Layer 2 of a small transformer language model trained on English Wikipedia (12 layers, counted from 0, width 64).
A neuron adds its activation times its output weights to the MLP's output. To switch it off is to set its activation to zero at one token and run the rest of the model.
A neuron's activation on a vector x is SiLU(gate . x) times (in . x), where the dot is the dot product.

Input weights of the MLP neurons that the questions are about. A number n stands for n times 0.013.
n19 gate: -10 14 16 -6 -9 -22 -18 -25 -16 -23 11 -29 -23 -1 -8 55 57 25 -34 11 23 25 -16 35 -7 23 34 31 59 -1 -5 28 -91 43 -34 -23 8 -38 45 42 17 21 4 14 -55 4 55 -7 8 2 3 33 62 55 -32 34 -25 -34 16 -37 42 7 -55 47
n50 gate: 21 4 -26 5 -38 63 28 0 16 -26 15 -28 38 -45 -8 -22 34 2 25 -10 -13 -57 53 25 60 1 26 42 -7 -42 34 26 9 31 20 -13 -44 -33 53 -58 -2 -24 -38 29 26 1 -16 20 -9 7 -22 37 72 18 25 -12 -16 33 5 1 39 16 -14 -21
n94 gate: 16 6 -2 -31 -14 17 -36 -4 26 -79 -25 -59 -10 -26 52 -51 13 33 -15 51 -7 6 3 -39 11 -1 -6 47 -29 16 -45 0 -9 14 -28 31 35 -6 29 59 28 -14 -10 -26 38 -16 4 -27 18 3 37 -3 10 35 74 -34 23 65 -6 -40 -5 -16 12 19
n95 gate: 3 46 -60 7 17 16 10 -19 -10 46 -47 27 22 -36 73 6 -2 31 11 5 24 5 67 32 2 32 -6 28 34 22 31 24 -7 -43 -34 32 12 -47 43 -9 54 -71 -24 8 49 -9 22 -5 1 13 -13 25 -7 50 -77 34 16 5 16 -20 12 1 54 -1
n116 gate: 4 -14 3 -18 21 -26 -48 -29 -2 10 -34 37 -1 43 17 -4 54 35 15 28 26 17 -4 18 37 -16 32 -27 -35 -8 1 -28 -41 -39 -27 14 -16 32 -49 26 -30 -26 -1 -55 1 -27 16 -15 -37 -5 18 -7 -33 -13 -17 5 52 -7 -16 53 -18 42 11 -13
n130 gate: -18 10 -7 -23 4 13 -58 -32 14 -5 27 -1 13 8 -8 23 -11 -1 15 -45 11 69 -20 -14 9 3 -13 15 73 45 28 42 -59 23 -27 -42 -2 -16 -43 16 17 53 -29 -33 -78 0 -34 -1 53 5 -9 39 41 18 -29 21 -45 -48 -54 -12 6 40 -76 -38
n184 gate: -32 30 0 -10 35 11 44 -2 -15 -15 -3 -55 -12 22 30 0 30 45 36 -55 2 0 -16 -6 -15 -19 -35 -4 -19 30 7 -11 -39 -16 -71 -2 23 -9 -14 16 11 64 14 44 -12 37 -18 29 -10 -47 5 22 30 -41 5 29 -27 -35 39 42 -8 18 -31 -8
n19 in: -30 37 44 -4 11 28 -9 -36 -5 -10 3 -59 30 -32 -75 82 -44 76 -14 -49 38 10 -48 -20 -3 33 52 15 -5 37 -24 -14 -45 1 -75 -23 7 4 27 -3 -26 21 -10 41 -4 -6 12 4 -9 -9 -33 27 -15 20 -24 4 -3 -2 -9 -9 -5 -10 -36 -19
n50 in: -3 3 -12 -42 -46 44 17 -6 14 -19 -19 -47 52 -15 0 8 11 11 -15 -3 -13 -65 59 9 35 4 14 52 23 -35 22 -4 30 35 26 -10 -33 -35 41 -94 -27 -20 -25 46 20 25 -39 3 -21 32 17 2 84 10 15 34 -10 -5 14 -1 38 80 11 23
n94 in: 2 -5 39 42 -4 -34 21 7 36 25 -1 20 23 30 -22 18 0 -11 26 -65 24 83 30 13 -16 -14 0 -11 52 0 6 -21 -3 -59 23 -48 -54 -29 -19 -11 -10 14 15 27 -17 34 -43 9 -23 0 2 -12 26 -9 -44 38 -27 -63 -7 31 -33 -4 4 -37
n95 in: 8 22 -33 9 -17 32 -16 -33 -22 36 -39 41 20 -50 34 -8 -3 17 -5 9 36 10 22 15 13 30 -44 11 33 13 20 12 -30 -2 15 -12 -4 -30 97 -14 19 -64 -41 9 26 -5 -5 -16 23 19 -23 53 -20 45 -43 3 -8 -36 12 -5 16 2 25 -1
n116 in: 18 5 0 -16 5 38 -20 -16 5 -59 -36 -13 -17 -11 -9 -8 20 23 4 22 6 -2 -27 42 23 13 52 68 15 -26 -11 -39 -37 -25 29 52 -51 -35 -17 -5 -1 4 4 -22 -13 -20 54 49 -2 -38 13 0 -8 15 16 16 -37 -42 -6 -9 -48 29 41 3
n130 in: -10 16 -44 37 16 -25 32 4 35 14 -15 2 34 1 -78 62 -24 9 -3 -28 9 -3 50 -19 -63 -39 5 12 51 47 -59 -57 -14 3 -2 -7 -19 3 -93 -1 9 -17 -45 -9 14 53 -7 -47 2 -10 30 21 -41 -12 -61 1 -15 11 -51 27 16 -1 32 10
n184 in: -2 54 -15 33 36 -57 -12 -19 -14 11 14 -40 20 -37 2 -10 20 44 38 -18 7 -4 23 44 -31 -26 22 -27 57 -40 28 41 -2 36 -5 -2 37 7 -40 -26 -11 5 42 -6 -39 -15 -27 15 -28 36 -36 31 30 -33 4 34 27 -22 -2 37 -15 18 -10 -70

Output weights of the MLP neurons that the questions are about. A number n stands for n times 0.0067.
n19: -17 -22 -16 -27 7 40 -4 -15 42 -16 33 -10 3 -20 -21 40 -3 -18 -28 12 8 32 -49 -8 -77 -34 39 30 30 -16 -35 -7 13 34 -13 30 21 24 60 -14 53 11 -48 46 54 -79 -6 41 26 9 -76 -43 -6 24 -38 6 -7 -72 17 -21 12 5 -21 -10
n50: -11 12 -4 37 -1 -12 23 30 50 9 2 -13 51 -2 17 20 3 61 54 40 4 27 -2 -22 -2 0 -34 -32 -10 -15 -30 -12 14 -23 35 -30 5 -29 11 24 95 -5 29 44 -12 -45 -2 41 5 -55 -25 3 -19 42 -19 -26 -21 27 -28 -8 -1 -22 -1 5
n94: 51 -44 43 -13 -38 -3 -7 52 -49 12 0 19 -11 15 -30 -38 -4 -26 -15 -29 -7 26 15 0 43 -6 -19 43 37 -11 49 5 -8 9 -5 -21 52 17 -50 17 -34 -24 20 9 -38 33 7 -3 16 -8 -47 13 33 -12 -33 23 40 -16 -2 -60 -35 27 -21 7
n95: -50 44 -22 -2 26 12 56 45 -27 22 -13 15 -12 -44 -5 34 -27 70 21 -9 5 12 73 0 -5 20 50 -37 5 -51 25 16 33 -35 7 -11 -5 -35 -2 21 57 2 -26 -3 22 -28 31 15 0 -1 13 -8 17 4 -41 17 6 20 35 -9 -21 -22 9 21
n116: 64 -12 2 -7 23 -23 39 32 -16 -33 -18 -44 -28 20 31 35 33 36 -6 9 -15 4 -19 36 18 8 43 -3 -39 -50 22 23 -7 -58 18 22 -49 -22 -62 34 -2 -9 -15 -12 13 10 52 25 -1 -36 53 38 -12 33 22 8 -46 -29 -2 -1 3 25 28 -12
n130: 5 18 48 22 16 -35 12 12 -4 -11 -13 -7 63 -3 13 21 83 30 12 24 -20 22 37 13 16 3 -6 -35 46 42 0 -21 -62 -4 64 -6 1 -4 -21 49 11 11 -46 11 51 -29 -27 12 42 -27 -6 64 -24 -7 62 26 -4 23 45 30 -8 17 10 -27
n184: -21 6 9 -14 -30 1 -33 -8 45 10 19 -26 8 -63 -24 14 -34 10 -29 53 1 -62 45 27 -6 18 38 17 -1 -30 -33 -8 -9 -19 -64 -8 -20 -11 -6 19 6 -17 33 -4 -4 -10 -54 51 -30 11 -6 7 -16 29 90 -21 19 9 -34 57 -21 -32 4 1

Each question names a token from some text and the token that comes next. It shows the vector x that enters the MLP there. A number n stands for n times 0.011.

Then comes g, the gradient of the next token's log-probability with respect to the MLP's output, scaled to length 1. A neuron's effect is roughly proportional to its activation times (output weights . g). A number n stands for n times 0.0053.

"ack", then " and"
x: 8 -32 14 47 17 -56 -3 13 8 -5 -33 22 5 -18 0 25 -8 -36 -19 53 12 34 34 -12 -5 4 25 32 -3 -31 -15 36 0 3 14 -36 -1 -48 -16 11 69 7 -13 25 8 -60 -25 13 14 10 56 -10 13 -23 -38 6 15 2 -1 4 -12 -29 -31 61
g: -2 -19 -11 -23 -12 6 -30 -4 -5 -33 5 4 -11 30 48 33 10 -11 5 18 -37 -35 -4 17 -25 -36 30 3 75 31 -11 1 38 12 18 13 14 -9 12 -10 -2 7 10 39 -23 -33 -2 12 -9 15 41 -26 -23 11 4 15 18 42 3 -35 -7 -1 33 -31
Which neuron, switched off, raises the next token's probability most? n19

".", then " At"
x: -13 -49 -2 -30 13 -13 30 23 59 3 -4 -24 -13 10 -1 33 36 35 8 61 -12 34 0 29 19 -7 54 1 -43 -9 15 -42 34 -4 4 17 -36 6 33 -7 -16 -38 45 -2 -8 -38 -29 -15 12 -2 37 5 -20 26 -8 46 -41 9 0 35 -4 -14 0 -12
g: -10 -4 1 -22 18 -27 5 3 24 -57 -18 34 19 -28 36 11 -8 34 -31 21 -31 8 21 -14 7 -4 -19 6 -13 20 20 -35 -11 -31 15 -5 -16 42 -26 -20 -28 -16 6 -29 6 19 0 23 10 -26 4 84 -3 -14 16 10 -2 34 13 -10 27 -19 -17 -21
Which neuron, switched off, lowers the next token's probability most? n116

"and", then "el"
x: -4 -6 -10 36 -15 23 -16 16 36 -9 -53 11 13 -14 5 15 -6 12 -8 12 -23 23 46 -6 32 -2 6 37 4 -32 0 16 -29 11 17 -35 2 -12 -6 -20 38 16 -23 65 -25 -63 -32 28 24 33 2 -61 33 19 -23 34 -30 1 -7 -36 13 -15 -16 -2
g: -29 10 -21 4 1 23 2 26 1 24 2 2 8 -26 24 30 24 5 -4 -11 58 5 64 28 21 -15 8 -31 33 -4 -16 37 -3 -41 35 24 7 6 -10 -21 -50 12 -59 -20 -25 20 -11 26 -23 8 11 -3 19 -15 -3 25 -18 -10 -26 -5 6 4 -32 -17
Which neuron, switched off, lowers the next token's probability most? n95

"ip", then " In"
x: 1 23 -4 -26 0 -6 14 9 38 3 -32 7 41 -2 -24 -15 -37 39 26 46 7 -43 28 -9 31 2 50 11 35 -4 9 -28 42 2 14 -15 52 -44 -32 27 24 29 -62 40 31 -1 -25 -2 20 -1 26 -45 5 -6 13 50 -68 -12 -1 -10 -11 -5 -7 37
g: 43 -28 13 70 15 -8 25 -22 26 -1 -9 -22 22 24 19 36 16 -2 -4 2 -12 70 -7 13 17 -49 29 40 -5 -31 -10 -6 -3 -17 -2 10 20 31 -22 49 -40 21 36 -1 -21 -8 3 -9 -2 -11 3 -8 -2 23 15 0 -24 7 -16 -8 -6 4 -3 -13
Which neuron, switched off, lowers the next token's probability most? n50

" ar", then "r"
x: -33 23 12 26 -3 -19 19 40 26 18 23 -13 39 36 -33 19 1 79 21 -6 -5 32 -20 62 -9 29 -28 -30 -1 -35 -15 17 -20 11 -20 -7 15 -5 12 24 48 44 -15 -40 -28 13 -23 10 29 -20 -17 62 -32 -14 -10 -8 -27 10 20 -13 -7 7 24 16
g: -42 -17 29 -37 28 -4 -18 -13 5 8 12 7 19 10 -11 -1 -2 11 -3 -20 -8 -2 -8 23 -21 -23 24 -5 -30 -39 -3 -59 22 -18 -6 18 32 11 -16 -12 5 -13 14 11 -24 -10 -16 -7 8 -19 -28 -36 29 -13 -26 7 -10 -22 10 57 77 10 -35 29
Which neuron, switched off, lowers the next token's probability most? n19

".", then " V"
x: -10 -44 -8 -21 18 -17 26 22 66 3 -2 -23 -11 8 -2 31 31 40 8 69 -12 35 6 23 15 -7 51 10 -51 -5 18 -42 31 0 20 21 -39 -2 34 -12 -11 -38 43 -1 -6 -33 -34 -20 7 -5 38 9 -22 19 -12 38 -30 10 -1 38 -4 -19 -1 -5
g: -27 3 -21 20 -49 20 15 -10 -46 10 25 38 -34 -14 -29 -22 -27 39 3 -27 -18 -27 1 -3 3 -35 28 -19 1 -27 -42 -8 3 19 47 -1 52 13 -35 19 -4 7 45 19 25 -33 -3 10 -1 9 20 -15 18 -19 -23 5 -12 -8 -17 11 3 0 -12 -28
Which neuron, switched off, raises the next token's probability most? n116

"per", then "."
x: 4 29 -4 24 7 -41 24 -15 -9 -2 26 16 8 23 -72 15 10 -8 20 37 27 60 -13 -1 -10 19 39 24 -8 14 -18 -3 -2 1 7 5 -23 -7 21 8 60 81 -6 55 4 -19 -32 -45 6 -4 16 -47 2 15 -5 15 1 -10 -38 -44 -39 -29 -21 6
g: 6 -11 -1 3 -9 -24 15 -15 51 -22 -17 10 -16 15 -2 11 43 3 1 -45 7 -2 4 11 -15 3 -16 -19 -22 14 -4 0 36 30 22 -75 13 -23 -2 16 8 -2 -40 -29 23 -17 38 -3 35 -49 14 11 -4 -11 -19 3 -15 9 -27 -1 8 -43 36 -43
Which neuron, switched off, lowers the next token's probability most? n130

"os", then "es"
x: -21 -29 -32 32 -3 -28 20 1 -23 -10 -26 -12 28 -13 -36 -2 11 16 -31 4 18 -8 6 10 -3 -7 43 28 -29 -32 12 -80 13 2 30 23 38 2 -17 15 30 55 -17 48 -11 -4 -44 -41 -6 -32 -1 -8 33 10 -13 59 -38 -11 -40 -26 -27 -51 -14 23
g: 27 2 4 -5 -6 8 -24 19 10 35 -10 -47 -43 2 -6 7 8 22 -31 -1 18 -32 -5 2 8 -8 9 -5 -33 -12 17 -23 25 28 -61 29 -12 10 18 -40 -44 7 11 40 -21 17 -22 1 33 24 -36 39 -10 -25 6 -11 41 -11 28 -22 33 -15 -14 11
Which neuron, switched off, lowers the next token's probability most? n130